Layer 3 of a small transformer language model trained on English Wikipedia (13 layers, counted from 0, width 128).
Take only the direct path to the model's output, skipping the later layers: a vector added to the residual stream pushes a token's score in proportion to its dot product with that token's output vector.

Output vectors of the tokens that the questions are about. A number n stands for (n - 128) times 0.0099.
"ts ": 165, 105, 143, 153, 154, 146, 75, 148, 156, 130, 146, 167, 99, 138, 121, 91, 92, 123, 108, 105, 94, 162, 127, 139, 125, 119, 160, 166, 168, 97, 88, 122, 139, 110, 96, 84, 114, 140, 86, 145, 93, 132, 135, 175, 178, 100, 150, 72, 139, 109, 162, 103, 78, 121, 150, 149, 117, 127, 66, 167, 133, 115, 140, 149, 184, 75, 146, 164, 149, 100, 117, 121, 147, 150, 123, 125, 149, 116, 183, 137, 130, 132, 118, 156, 146, 92, 49, 171, 109, 201, 142, 158, 113, 132, 89, 136, 103, 174, 86, 136, 168, 190, 131, 206, 62, 113, 87, 131, 133, 121, 115, 129, 138, 70, 137, 135, 141, 172, 134, 138, 99, 104, 106, 96, 111, 112, 114, 118
"since ": 142, 100, 93, 116, 139, 117, 130, 132, 122, 98, 157, 116, 124, 196, 151, 127, 94, 114, 120, 131, 29, 93, 131, 140, 106, 104, 86, 140, 99, 175, 106, 134, 105, 89, 148, 61, 95, 109, 117, 131, 139, 84, 100, 168, 79, 164, 142, 98, 151, 123, 86, 140, 85, 115, 113, 133, 153, 138, 150, 68, 93, 193, 133, 161, 147, 98, 185, 127, 81, 187, 119, 102, 155, 84, 119, 84, 141, 158, 186, 157, 142, 143, 139, 104, 151, 122, 143, 175, 151, 156, 139, 99, 159, 137, 79, 102, 75, 157, 144, 107, 139, 179, 167, 159, 154, 172, 87, 161, 117, 158, 144, 103, 105, 156, 161, 72, 109, 161, 118, 122, 161, 193, 167, 143, 156, 161, 88, 94
"iting ": 134, 95, 144, 123, 143, 121, 92, 96, 110, 107, 118, 103, 209, 180, 169, 42, 115, 110, 127, 119, 95, 161, 70, 157, 177, 140, 106, 144, 101, 50, 122, 185, 148, 143, 220, 83, 67, 149, 130, 184, 118, 156, 110, 138, 83, 127, 113, 106, 174, 162, 187, 108, 89, 106, 110, 151, 107, 86, 134, 122, 143, 209, 139, 49, 121, 150, 142, 125, 98, 99, 131, 98, 105, 136, 114, 145, 184, 164, 158, 103, 88, 92, 119, 119, 218, 173, 78, 135, 72, 149, 101, 133, 103, 187, 134, 136, 142, 132, 190, 123, 147, 113, 134, 138, 83, 152, 171, 162, 130, 136, 118, 119, 153, 120, 137, 110, 113, 147, 73, 97, 217, 115, 123, 99, 97, 153, 95, 116
"play ": 165, 160, 115, 189, 151, 162, 138, 109, 110, 177, 98, 148, 168, 96, 124, 55, 134, 145, 138, 117, 154, 103, 116, 87, 177, 110, 127, 144, 197, 143, 32, 149, 115, 111, 110, 113, 111, 139, 190, 152, 164, 139, 201, 152, 92, 133, 198, 117, 101, 58, 116, 94, 123, 98, 71, 131, 83, 120, 126, 153, 118, 134, 134, 118, 164, 127, 132, 72, 128, 84, 79, 172, 184, 111, 178, 150, 85, 166, 149, 151, 93, 67, 108, 157, 143, 147, 132, 170, 136, 129, 82, 89, 153, 161, 149, 131, 169, 128, 113, 97, 92, 149, 155, 162, 103, 141, 114, 140, 116, 165, 97, 91, 56, 95, 128, 129, 112, 110, 107, 61, 144, 124, 119, 153, 130, 171, 162, 118
"anth": 118, 84, 92, 137, 110, 126, 133, 141, 112, 149, 133, 165, 129, 187, 162, 115, 143, 125, 117, 150, 92, 90, 76, 158, 94, 135, 178, 175, 182, 115, 102, 162, 151, 153, 101, 147, 79, 53, 122, 117, 140, 141, 155, 117, 152, 112, 86, 111, 104, 91, 138, 151, 137, 123, 99, 139, 102, 141, 124, 145, 94, 178, 132, 65, 130, 108, 135, 59, 186, 119, 108, 106, 172, 158, 154, 140, 152, 191, 124, 90, 102, 104, 141, 171, 177, 121, 94, 148, 138, 116, 136, 140, 144, 139, 115, 147, 97, 98, 154, 143, 129, 100, 129, 121, 140, 164, 146, 137, 89, 126, 93, 145, 126, 133, 91, 90, 113, 119, 130, 95, 121, 192, 181, 125, 100, 157, 123, 123
"century": 153, 122, 161, 120, 124, 175, 186, 135, 83, 125, 168, 181, 149, 90, 111, 105, 142, 145, 149, 83, 135, 63, 46, 138, 169, 142, 110, 195, 40, 121, 147, 95, 72, 161, 153, 82, 137, 33, 47, 114, 176, 116, 166, 143, 115, 198, 68, 41, 168, 75, 197, 127, 75, 110, 159, 163, 169, 152, 99, 120, 118, 142, 137, 84, 143, 176, 153, 40, 93, 95, 91, 109, 143, 222, 200, 177, 153, 129, 135, 76, 72, 142, 143, 64, 109, 132, 118, 137, 126, 123, 145, 44, 176, 168, 151, 159, 68, 189, 187, 98, 136, 172, 126, 146, 75, 93, 94, 153, 140, 134, 123, 90, 88, 145, 86, 132, 115, 180, 150, 79, 149, 108, 181, 163, 166, 126, 176, 146
"time ": 139, 161, 103, 173, 121, 158, 156, 75, 136, 128, 89, 72, 143, 122, 128, 33, 155, 143, 107, 187, 188, 78, 95, 99, 177, 154, 197, 131, 147, 101, 137, 111, 165, 165, 86, 99, 114, 138, 106, 138, 177, 107, 142, 121, 98, 118, 88, 115, 145, 120, 165, 124, 63, 100, 138, 172, 173, 37, 93, 138, 116, 89, 130, 79, 161, 145, 137, 98, 102, 133, 148, 37, 151, 122, 127, 110, 128, 150, 204, 130, 163, 103, 125, 81, 149, 170, 141, 155, 157, 112, 82, 108, 146, 174, 160, 149, 145, 170, 108, 123, 106, 176, 121, 134, 145, 83, 92, 76, 104, 155, 76, 102, 127, 124, 182, 67, 172, 126, 109, 75, 219, 142, 179, 159, 159, 108, 142, 122
"countri": 125, 148, 127, 165, 83, 102, 109, 161, 119, 164, 179, 131, 170, 179, 146, 92, 114, 158, 118, 92, 133, 110, 83, 99, 123, 126, 117, 70, 113, 117, 139, 83, 143, 75, 145, 127, 112, 108, 116, 134, 125, 150, 184, 189, 134, 154, 125, 80, 148, 84, 67, 111, 150, 81, 140, 119, 178, 186, 80, 142, 147, 169, 135, 122, 124, 119, 173, 100, 66, 131, 134, 48, 157, 161, 106, 172, 141, 188, 115, 145, 108, 121, 61, 160, 142, 142, 114, 75, 153, 107, 89, 114, 113, 109, 102, 233, 96, 204, 180, 75, 148, 140, 170, 120, 99, 145, 145, 149, 123, 227, 87, 87, 111, 143, 135, 38, 61, 167, 173, 119, 120, 133, 191, 142, 138, 132, 108, 105
"DF ": 170, 133, 140, 172, 97, 155, 103, 139, 96, 160, 167, 153, 156, 107, 113, 85, 90, 105, 133, 180, 88, 131, 58, 94, 166, 80, 90, 141, 114, 78, 134, 108, 125, 94, 144, 134, 94, 127, 130, 116, 130, 128, 182, 87, 121, 163, 89, 147, 89, 127, 104, 150, 111, 73, 119, 102, 145, 165, 181, 90, 140, 165, 134, 159, 104, 116, 138, 152, 97, 149, 102, 137, 135, 122, 127, 156, 149, 130, 197, 141, 138, 101, 63, 128, 163, 190, 54, 150, 118, 145, 84, 117, 116, 157, 91, 146, 119, 129, 180, 129, 120, 183, 146, 159, 97, 177, 135, 96, 128, 169, 80, 157, 119, 174, 116, 121, 142, 92, 125, 99, 110, 189, 122, 161, 170, 132, 74, 119
"z": 134, 117, 122, 115, 94, 116, 153, 135, 73, 183, 125, 141, 147, 133, 169, 150, 109, 134, 129, 145, 142, 158, 143, 168, 141, 108, 121, 91, 163, 140, 142, 156, 121, 134, 102, 140, 91, 163, 131, 111, 125, 126, 142, 162, 151, 110, 164, 53, 128, 89, 137, 152, 167, 162, 150, 67, 115, 130, 152, 102, 99, 128, 134, 99, 145, 74, 119, 107, 107, 168, 109, 141, 89, 160, 122, 99, 140, 103, 84, 155, 142, 131, 127, 132, 96, 130, 125, 115, 117, 107, 107, 135, 138, 117, 110, 137, 103, 207, 102, 143, 140, 154, 123, 130, 135, 119, 137, 110, 112, 152, 130, 153, 149, 119, 126, 116, 89, 87, 122, 151, 177, 149, 105, 103, 127, 121, 115, 158
"place": 156, 182, 134, 117, 167, 163, 87, 149, 141, 117, 105, 140, 185, 89, 152, 89, 163, 171, 156, 146, 128, 141, 7, 79, 127, 70, 166, 169, 100, 114, 87, 110, 74, 184, 108, 117, 66, 119, 70, 133, 151, 148, 128, 181, 69, 176, 92, 73, 95, 68, 172, 136, 146, 94, 137, 111, 159, 198, 122, 130, 115, 168, 137, 86, 123, 121, 152, 158, 74, 168, 63, 70, 126, 133, 189, 99, 95, 168, 164, 125, 149, 153, 114, 97, 103, 161, 129, 127, 139, 112, 142, 57, 192, 138, 132, 201, 152, 165, 176, 116, 96, 97, 130, 156, 60, 104, 102, 149, 100, 196, 139, 79, 71, 125, 144, 72, 152, 137, 119, 124, 199, 103, 172, 175, 100, 151, 182, 101

Each question shows what one neuron of this layer's MLP adds at an activation of 1. A number n stands for (n - 128) times 0.0086.

n237: 86, 124, 158, 134, 150, 116, 105, 127, 147, 98, 144, 110, 123, 117, 88, 115, 165, 111, 145, 112, 142, 115, 133, 145, 108, 135, 193, 137, 93, 169, 150, 135, 138, 102, 101, 104, 123, 182, 132, 114, 144, 118, 113, 134, 80, 132, 164, 104, 126, 140, 113, 146, 154, 100, 141, 136, 87, 98, 112, 118, 93, 155, 7, 119, 141, 132, 130, 117, 136, 146, 118, 99, 132, 161, 108, 153, 110, 137, 123, 129, 97, 145, 136, 157, 131, 120, 185, 157, 79, 166, 150, 128, 111, 164, 131, 126, 137, 156, 114, 85, 129, 108, 124, 148, 135, 114, 149, 129, 140, 117, 129, 151, 119, 137, 125, 141, 137, 131, 131, 100, 134, 155, 149, 147, 128, 129, 88, 147
Which of these tokens does it push down most? "DF "

n62: 140, 111, 159, 134, 137, 128, 125, 143, 146, 123, 111, 130, 114, 100, 143, 140, 120, 109, 132, 116, 135, 140, 143, 148, 143, 126, 95, 121, 121, 168, 108, 119, 111, 134, 110, 119, 126, 137, 106, 121, 98, 134, 109, 122, 117, 157, 141, 126, 105, 112, 127, 151, 151, 102, 122, 142, 121, 110, 93, 136, 119, 158, 143, 124, 121, 116, 143, 149, 126, 113, 109, 116, 115, 149, 129, 149, 118, 137, 112, 139, 126, 137, 107, 136, 139, 114, 115, 123, 125, 142, 147, 121, 143, 107, 140, 150, 139, 98, 122, 133, 127, 124, 151, 103, 113, 114, 133, 121, 110, 147, 113, 146, 148, 124, 126, 167, 126, 139, 138, 147, 113, 144, 178, 154, 135, 93, 121, 136
Which of these tokens does it push down most? "time "

n343: 127, 147, 119, 133, 101, 151, 114, 132, 140, 139, 130, 77, 124, 123, 143, 139, 135, 121, 128, 125, 134, 119, 136, 134, 104, 127, 114, 148, 133, 112, 129, 147, 121, 154, 155, 107, 128, 118, 125, 123, 139, 143, 144, 98, 117, 129, 149, 158, 147, 140, 119, 96, 143, 139, 121, 120, 135, 116, 146, 126, 104, 144, 118, 131, 136, 115, 118, 135, 108, 135, 126, 110, 140, 142, 143, 106, 113, 108, 147, 137, 110, 124, 135, 110, 141, 111, 140, 115, 93, 120, 145, 108, 136, 167, 132, 122, 135, 125, 123, 93, 143, 114, 125, 124, 145, 117, 160, 141, 109, 140, 134, 156, 142, 134, 106, 122, 116, 170, 128, 94, 141, 138, 137, 127, 133, 129, 100, 123
Which two tokens does it push up most, strongest first? "iting ", "since "

n368: 95, 144, 173, 110, 131, 134, 158, 117, 100, 138, 118, 130, 145, 136, 121, 141, 102, 145, 142, 141, 159, 74, 132, 68, 128, 125, 117, 142, 132, 115, 138, 123, 115, 139, 107, 130, 151, 134, 127, 126, 120, 129, 159, 137, 105, 107, 105, 120, 125, 107, 107, 91, 126, 115, 109, 171, 141, 152, 118, 78, 176, 128, 140, 140, 103, 138, 144, 97, 146, 135, 125, 130, 127, 113, 142, 124, 128, 133, 141, 135, 122, 143, 115, 141, 122, 136, 117, 111, 121, 134, 126, 127, 163, 126, 99, 138, 129, 145, 114, 149, 128, 152, 145, 139, 144, 130, 116, 164, 154, 149, 119, 113, 123, 101, 109, 109, 115, 143, 99, 155, 135, 135, 132, 135, 132, 114, 136, 121
Which of these tokens does it push down most? "iting "

n502: 117, 129, 139, 154, 115, 97, 121, 125, 123, 152, 123, 134, 138, 124, 128, 108, 138, 109, 131, 142, 106, 118, 139, 109, 131, 123, 119, 155, 151, 132, 92, 129, 137, 116, 107, 139, 118, 115, 142, 136, 138, 101, 94, 132, 130, 109, 116, 133, 88, 136, 112, 145, 166, 127, 123, 144, 156, 120, 138, 114, 135, 129, 113, 146, 127, 145, 128, 132, 140, 130, 134, 82, 124, 115, 130, 120, 123, 128, 141, 144, 125, 123, 118, 121, 136, 145, 125, 137, 125, 126, 138, 139, 150, 111, 167, 112, 132, 127, 104, 142, 144, 149, 106, 141, 106, 114, 132, 111, 111, 138, 125, 136, 144, 133, 109, 94, 131, 112, 142, 99, 170, 143, 131, 130, 155, 119, 130, 159
Pushed up most: "time "

n207: 148, 131, 137, 158, 129, 132, 128, 146, 133, 96, 113, 148, 115, 98, 159, 126, 137, 116, 152, 130, 102, 127, 97, 107, 123, 142, 119, 118, 139, 120, 131, 130, 104, 97, 123, 165, 96, 147, 165, 153, 136, 123, 98, 129, 106, 156, 155, 96, 98, 139, 114, 147, 143, 81, 127, 124, 117, 104, 125, 142, 145, 151, 146, 159, 140, 118, 119, 111, 116, 80, 134, 132, 85, 144, 182, 141, 112, 144, 159, 145, 104, 138, 142, 101, 128, 114, 132, 134, 89, 99, 94, 104, 137, 137, 131, 151, 133, 92, 122, 125, 174, 111, 116, 116, 147, 131, 138, 115, 114, 108, 133, 131, 139, 140, 131, 155, 112, 122, 144, 130, 155, 144, 152, 139, 107, 133, 143, 121
Which three tokens does it push up most, strongest first? "play ", "place", "iting "

n215: 118, 126, 122, 93, 151, 152, 178, 109, 130, 138, 139, 97, 163, 133, 158, 132, 106, 131, 125, 137, 146, 153, 134, 118, 143, 118, 120, 104, 141, 140, 117, 102, 125, 136, 146, 81, 130, 115, 112, 114, 87, 110, 97, 129, 110, 151, 110, 119, 97, 98, 115, 149, 115, 148, 113, 88, 104, 157, 117, 129, 140, 111, 156, 153, 136, 124, 120, 112, 124, 145, 150, 141, 140, 109, 139, 109, 131, 136, 166, 148, 153, 153, 119, 102, 130, 120, 147, 135, 120, 121, 147, 139, 121, 145, 111, 143, 103, 164, 139, 124, 116, 138, 140, 124, 115, 150, 144, 116, 119, 141, 86, 133, 89, 108, 144, 153, 129, 150, 119, 113, 118, 131, 162, 112, 157, 102, 151, 120
Which two tokens does it push up most, strongest first? "since ", "place"

n4: 98, 134, 117, 123, 120, 109, 107, 147, 143, 118, 143, 124, 133, 131, 142, 128, 166, 137, 158, 149, 131, 128, 134, 170, 112, 136, 103, 134, 138, 127, 102, 152, 119, 145, 132, 110, 133, 131, 130, 106, 96, 130, 135, 110, 137, 170, 116, 133, 142, 73, 114, 119, 124, 128, 128, 93, 138, 87, 140, 136, 124, 135, 119, 127, 134, 106, 94, 160, 128, 135, 141, 116, 152, 127, 136, 107, 131, 122, 133, 101, 149, 130, 120, 124, 153, 125, 106, 136, 121, 134, 160, 124, 124, 138, 146, 151, 107, 122, 140, 123, 101, 87, 115, 139, 123, 106, 152, 119, 135, 111, 111, 129, 154, 159, 108, 138, 141, 134, 127, 114, 158, 177, 135, 119, 119, 125, 128, 133
Which three tokens does it push up most, strongest first? "anth", "iting ", "place"

n213: 172, 132, 125, 143, 93, 109, 128, 161, 94, 103, 134, 143, 144, 108, 146, 123, 133, 158, 141, 120, 118, 144, 132, 110, 131, 130, 128, 124, 115, 140, 75, 127, 108, 117, 144, 132, 133, 133, 144, 145, 103, 114, 125, 127, 119, 132, 116, 164, 167, 124, 131, 132, 131, 142, 141, 100, 96, 131, 122, 95, 145, 145, 148, 82, 142, 144, 136, 157, 168, 128, 125, 141, 113, 147, 130, 133, 123, 135, 129, 131, 105, 99, 116, 120, 143, 159, 116, 98, 129, 152, 112, 126, 131, 154, 117, 107, 143, 115, 134, 141, 132, 125, 139, 120, 104, 128, 99, 125, 147, 108, 108, 144, 128, 104, 116, 112, 109, 110, 114, 134, 121, 118, 153, 119, 192, 143, 126, 102
Which three tokens does it push up most, strongest first? "iting ", "DF ", "play "

n449: 118, 150, 131, 141, 110, 127, 135, 139, 124, 124, 122, 132, 111, 139, 160, 130, 147, 126, 115, 139, 148, 125, 116, 101, 120, 129, 153, 140, 134, 122, 145, 152, 115, 130, 117, 122, 123, 155, 137, 152, 89, 134, 124, 162, 91, 123, 118, 111, 128, 107, 140, 159, 121, 122, 132, 113, 138, 134, 142, 112, 140, 138, 134, 135, 145, 113, 132, 143, 134, 132, 119, 118, 131, 110, 144, 112, 102, 124, 143, 113, 132, 118, 117, 141, 128, 153, 122, 100, 114, 120, 109, 127, 108, 174, 148, 116, 127, 130, 104, 126, 124, 118, 115, 136, 122, 120, 98, 116, 143, 145, 157, 136, 139, 129, 123, 128, 120, 152, 94, 100, 142, 93, 157, 127, 132, 118, 114, 137
Pushed up most: "place"

n168: 134, 122, 143, 134, 107, 149, 114, 158, 130, 153, 127, 106, 127, 123, 145, 135, 97, 146, 128, 101, 129, 128, 129, 168, 133, 95, 91, 112, 118, 131, 132, 119, 148, 118, 141, 147, 111, 132, 143, 133, 153, 114, 148, 120, 154, 130, 140, 132, 140, 106, 112, 112, 138, 154, 138, 146, 155, 127, 99, 142, 156, 117, 144, 103, 123, 139, 155, 99, 125, 120, 162, 125, 121, 124, 107, 103, 147, 125, 127, 132, 99, 143, 126, 122, 121, 95, 149, 132, 152, 150, 107, 101, 146, 138, 121, 98, 126, 91, 133, 142, 98, 123, 144, 113, 136, 100, 120, 126, 98, 138, 141, 145, 140, 125, 159, 108, 127, 127, 130, 123, 104, 132, 132, 134, 134, 133, 158, 121
Pushed up most: "countri"

n311: 135, 142, 124, 118, 96, 81, 142, 127, 134, 151, 160, 96, 116, 147, 116, 122, 122, 103, 123, 108, 108, 133, 120, 140, 103, 111, 142, 104, 149, 129, 142, 94, 130, 124, 120, 142, 141, 115, 143, 107, 145, 109, 129, 106, 122, 118, 134, 140, 128, 130, 105, 120, 151, 123, 150, 129, 135, 120, 166, 138, 125, 136, 72, 139, 129, 122, 112, 93, 138, 142, 127, 136, 149, 119, 156, 122, 106, 107, 103, 142, 107, 125, 124, 125, 116, 122, 148, 116, 154, 150, 131, 148, 123, 137, 145, 137, 126, 122, 143, 145, 135, 167, 122, 150, 148, 152, 138, 150, 119, 122, 155, 127, 130, 120, 118, 119, 137, 143, 126, 108, 112, 149, 99, 142, 130, 152, 133, 118
Pushed up most: "since "

n256: 125, 129, 130, 98, 136, 137, 115, 130, 135, 133, 144, 122, 111, 144, 118, 126, 125, 122, 166, 118, 140, 124, 142, 129, 111, 131, 133, 125, 130, 129, 133, 141, 88, 138, 107, 109, 117, 141, 125, 135, 80, 112, 158, 110, 124, 144, 125, 85, 119, 124, 139, 149, 112, 127, 151, 162, 136, 122, 104, 147, 141, 149, 135, 158, 139, 122, 127, 145, 95, 125, 123, 114, 87, 146, 137, 130, 139, 107, 120, 126, 139, 106, 135, 109, 145, 137, 115, 103, 106, 155, 87, 154, 112, 130, 152, 131, 104, 129, 135, 110, 108, 137, 164, 131, 111, 153, 129, 136, 121, 119, 117, 146, 141, 112, 146, 167, 143, 106, 152, 108, 150, 135, 127, 143, 133, 123, 121, 124
Pushed up most: "ts "

n450: 116, 132, 125, 144, 151, 122, 118, 118, 122, 162, 103, 109, 165, 123, 131, 146, 120, 124, 143, 117, 122, 137, 115, 136, 102, 110, 165, 114, 149, 109, 124, 113, 149, 130, 150, 114, 138, 128, 105, 138, 131, 130, 119, 109, 93, 140, 126, 131, 122, 115, 136, 159, 121, 127, 145, 110, 106, 119, 129, 104, 169, 111, 120, 120, 109, 132, 116, 121, 137, 99, 113, 113, 114, 123, 142, 153, 119, 118, 140, 141, 144, 125, 127, 155, 118, 117, 117, 123, 119, 138, 155, 111, 146, 139, 174, 150, 119, 111, 132, 100, 125, 134, 121, 118, 151, 149, 154, 112, 108, 144, 124, 118, 95, 131, 128, 132, 134, 124, 146, 133, 122, 116, 141, 130, 126, 126, 124, 171
Which two tokens does it push up most, strongest first? "place", "play "

n321: 99, 131, 133, 137, 140, 117, 128, 142, 138, 104, 128, 127, 141, 142, 133, 145, 118, 109, 151, 141, 123, 120, 153, 125, 130, 137, 130, 132, 116, 126, 155, 135, 110, 156, 122, 136, 121, 133, 133, 109, 138, 148, 111, 124, 153, 108, 154, 135, 107, 134, 106, 141, 138, 120, 136, 140, 120, 134, 140, 136, 121, 136, 130, 130, 122, 110, 136, 126, 149, 122, 96, 121, 128, 132, 110, 115, 133, 99, 154, 127, 129, 126, 141, 130, 122, 137, 128, 119, 115, 121, 124, 128, 145, 122, 136, 92, 138, 121, 130, 121, 148, 126, 137, 129, 134, 124, 144, 121, 100, 135, 131, 141, 120, 131, 132, 100, 116, 137, 119, 110, 128, 121, 113, 118, 145, 145, 98, 119
Which of these tokens does it push down most? "century"

n269: 102, 142, 110, 104, 123, 149, 132, 120, 137, 142, 131, 122, 144, 142, 112, 138, 129, 127, 121, 125, 139, 141, 102, 94, 127, 125, 137, 117, 140, 98, 138, 143, 143, 117, 143, 114, 125, 125, 153, 141, 126, 110, 128, 128, 134, 133, 131, 125, 109, 147, 161, 101, 109, 128, 155, 136, 124, 121, 129, 146, 127, 96, 112, 133, 144, 108, 149, 129, 136, 101, 121, 146, 134, 143, 106, 104, 127, 139, 123, 128, 161, 122, 136, 103, 138, 142, 125, 115, 161, 116, 147, 117, 141, 113, 127, 125, 118, 133, 155, 104, 141, 127, 137, 148, 145, 116, 139, 142, 95, 142, 130, 104, 127, 142, 108, 125, 115, 105, 127, 107, 117, 135, 120, 141, 120, 137, 109, 156
Pushed up most: "time "

n124: 101, 131, 109, 106, 140, 129, 145, 133, 125, 119, 119, 103, 125, 120, 137, 172, 113, 126, 99, 129, 138, 112, 136, 131, 101, 111, 155, 134, 149, 137, 135, 135, 162, 106, 131, 125, 129, 139, 153, 114, 127, 139, 131, 157, 129, 131, 123, 136, 138, 124, 122, 126, 117, 107, 127, 120, 104, 110, 129, 124, 117, 152, 159, 130, 151, 105, 134, 93, 125, 119, 142, 128, 138, 142, 109, 140, 157, 140, 141, 103, 140, 141, 120, 129, 114, 141, 126, 143, 108, 97, 132, 126, 132, 96, 134, 130, 119, 140, 131, 141, 150, 141, 110, 112, 101, 121, 139, 116, 137, 110, 114, 125, 93, 133, 121, 147, 144, 148, 122, 120, 147, 144, 146, 122, 136, 140, 90, 153
Pushed up most: "anth"

n478: 118, 129, 160, 133, 150, 149, 127, 107, 149, 124, 125, 126, 159, 124, 108, 119, 136, 148, 136, 129, 110, 151, 117, 133, 92, 132, 148, 114, 139, 111, 102, 125, 122, 113, 127, 135, 119, 135, 124, 115, 119, 134, 104, 122, 147, 123, 130, 115, 152, 132, 170, 136, 118, 99, 124, 138, 89, 109, 129, 154, 130, 155, 116, 116, 115, 147, 143, 127, 142, 138, 114, 116, 140, 118, 149, 148, 154, 122, 141, 138, 96, 131, 120, 152, 155, 123, 120, 135, 125, 139, 119, 134, 96, 131, 121, 133, 101, 130, 134, 132, 104, 118, 118, 127, 137, 132, 142, 91, 126, 116, 123, 125, 131, 151, 110, 107, 130, 121, 128, 139, 124, 156, 134, 111, 128, 129, 121, 148
Pushed up most: "iting "

n114: 132, 142, 106, 127, 143, 127, 116, 124, 137, 131, 143, 129, 148, 123, 119, 123, 117, 132, 140, 116, 164, 153, 141, 110, 143, 120, 120, 126, 128, 149, 143, 129, 128, 109, 110, 134, 142, 112, 110, 133, 133, 132, 90, 160, 135, 143, 110, 117, 159, 101, 134, 145, 132, 112, 106, 159, 121, 132, 147, 121, 144, 97, 142, 114, 138, 118, 130, 145, 118, 125, 111, 129, 146, 140, 118, 116, 129, 115, 99, 135, 148, 139, 124, 114, 114, 103, 131, 142, 111, 121, 128, 154, 127, 122, 128, 123, 162, 97, 119, 134, 147, 152, 157, 112, 100, 122, 114, 132, 113, 135, 144, 122, 156, 116, 134, 106, 146, 131, 134, 113, 120, 125, 128, 142, 114, 104, 124, 133
Which of these tokens does it push down most? "anth"

n323: 115, 142, 118, 143, 168, 107, 133, 112, 132, 130, 151, 124, 126, 130, 104, 131, 118, 137, 131, 139, 128, 127, 121, 134, 119, 131, 132, 106, 120, 121, 138, 128, 123, 131, 132, 139, 124, 134, 132, 110, 132, 130, 115, 122, 131, 119, 162, 137, 146, 119, 147, 123, 78, 142, 128, 161, 124, 120, 145, 106, 133, 99, 129, 140, 126, 122, 148, 125, 141, 134, 123, 118, 120, 105, 129, 103, 150, 112, 124, 130, 124, 130, 143, 135, 132, 119, 109, 130, 126, 153, 110, 117, 128, 126, 117, 110, 120, 111, 142, 137, 140, 125, 121, 122, 149, 110, 144, 130, 142, 136, 133, 105, 106, 161, 137, 126, 94, 147, 135, 102, 135, 134, 122, 128, 134, 133, 140, 147
Which three tokens does it push up most, strongest first? "since ", "time ", "iting "

n409: 118, 130, 128, 100, 109, 127, 104, 121, 113, 94, 113, 143, 121, 141, 114, 121, 152, 137, 132, 118, 123, 137, 124, 136, 106, 130, 136, 149, 132, 128, 111, 139, 144, 145, 145, 129, 141, 114, 137, 114, 149, 146, 132, 128, 119, 116, 148, 119, 137, 120, 126, 129, 137, 134, 125, 145, 126, 130, 129, 117, 134, 114, 128, 118, 109, 104, 119, 138, 126, 120, 145, 109, 143, 153, 137, 148, 117, 109, 117, 150, 149, 155, 133, 127, 136, 132, 113, 128, 130, 129, 135, 153, 115, 116, 137, 112, 135, 125, 128, 98, 134, 151, 120, 136, 119, 128, 117, 142, 133, 136, 137, 101, 129, 94, 125, 148, 138, 127, 126, 142, 111, 111, 141, 134, 154, 121, 138, 131
Which of these tokens does it push down most? "DF "

n340: 132, 119, 85, 118, 144, 103, 118, 125, 121, 123, 137, 138, 160, 152, 115, 152, 141, 105, 95, 125, 108, 113, 118, 128, 114, 121, 129, 147, 116, 151, 165, 145, 136, 154, 98, 140, 96, 131, 108, 130, 148, 149, 150, 119, 99, 158, 125, 124, 118, 111, 116, 105, 126, 146, 124, 142, 142, 129, 171, 113, 143, 161, 141, 106, 105, 79, 116, 143, 91, 146, 118, 90, 119, 133, 130, 123, 131, 121, 114, 133, 134, 150, 145, 90, 123, 129, 116, 153, 117, 122, 138, 117, 145, 107, 109, 106, 165, 149, 115, 129, 148, 125, 121, 132, 109, 107, 131, 180, 136, 125, 109, 154, 132, 130, 127, 125, 145, 131, 121, 111, 166, 140, 109, 130, 142, 145, 137, 134
Pushed up most: "place"

n44: 173, 139, 123, 118, 128, 147, 108, 114, 105, 112, 129, 137, 116, 166, 108, 133, 125, 120, 97, 139, 146, 142, 125, 135, 119, 153, 121, 130, 127, 109, 129, 141, 113, 146, 152, 134, 121, 131, 119, 146, 123, 132, 110, 137, 115, 128, 168, 134, 143, 152, 131, 110, 126, 136, 139, 138, 126, 106, 141, 123, 120, 103, 98, 129, 121, 146, 102, 127, 128, 117, 125, 146, 146, 102, 119, 165, 124, 113, 111, 97, 136, 137, 112, 125, 140, 111, 153, 131, 113, 112, 124, 123, 138, 126, 128, 117, 156, 156, 116, 130, 91, 139, 117, 120, 128, 123, 121, 121, 132, 145, 148, 149, 123, 130, 128, 137, 141, 116, 140, 138, 108, 139, 121, 134, 150, 112, 79, 138
Pushed up most: "iting "

n181: 134, 135, 126, 145, 104, 113, 118, 111, 135, 123, 122, 121, 107, 135, 143, 127, 137, 113, 128, 135, 117, 152, 141, 109, 129, 128, 140, 132, 121, 107, 122, 115, 124, 132, 123, 118, 123, 122, 133, 128, 132, 111, 120, 138, 128, 123, 106, 148, 112, 130, 132, 133, 135, 155, 143, 108, 136, 111, 136, 120, 116, 123, 164, 125, 151, 128, 128, 123, 147, 116, 154, 135, 127, 133, 146, 143, 148, 107, 122, 126, 129, 126, 120, 154, 131, 133, 141, 118, 142, 116, 114, 143, 126, 107, 137, 101, 169, 138, 134, 124, 104, 112, 123, 128, 156, 108, 123, 115, 128, 137, 132, 118, 126, 146, 128, 148, 123, 133, 110, 136, 106, 120, 133, 132, 122, 112, 138, 119
Which of these tokens does it push down most? "century"

n254: 121, 139, 111, 126, 148, 118, 151, 114, 152, 126, 153, 126, 131, 118, 101, 119, 155, 98, 136, 147, 114, 130, 125, 170, 125, 145, 137, 157, 103, 131, 130, 126, 153, 146, 157, 112, 144, 114, 128, 104, 127, 129, 132, 107, 103, 127, 137, 151, 137, 127, 152, 99, 132, 154, 154, 121, 107, 120, 80, 126, 132, 140, 154, 102, 118, 130, 121, 152, 132, 111, 96, 133, 113, 132, 126, 100, 132, 116, 123, 161, 125, 121, 102, 132, 117, 161, 123, 124, 113, 149, 98, 131, 135, 139, 141, 99, 162, 128, 104, 111, 95, 115, 134, 124, 128, 126, 126, 136, 141, 146, 111, 102, 121, 134, 143, 144, 142, 132, 161, 128, 130, 101, 131, 108, 134, 142, 129, 110
Which of these tokens does it push down most? "countri"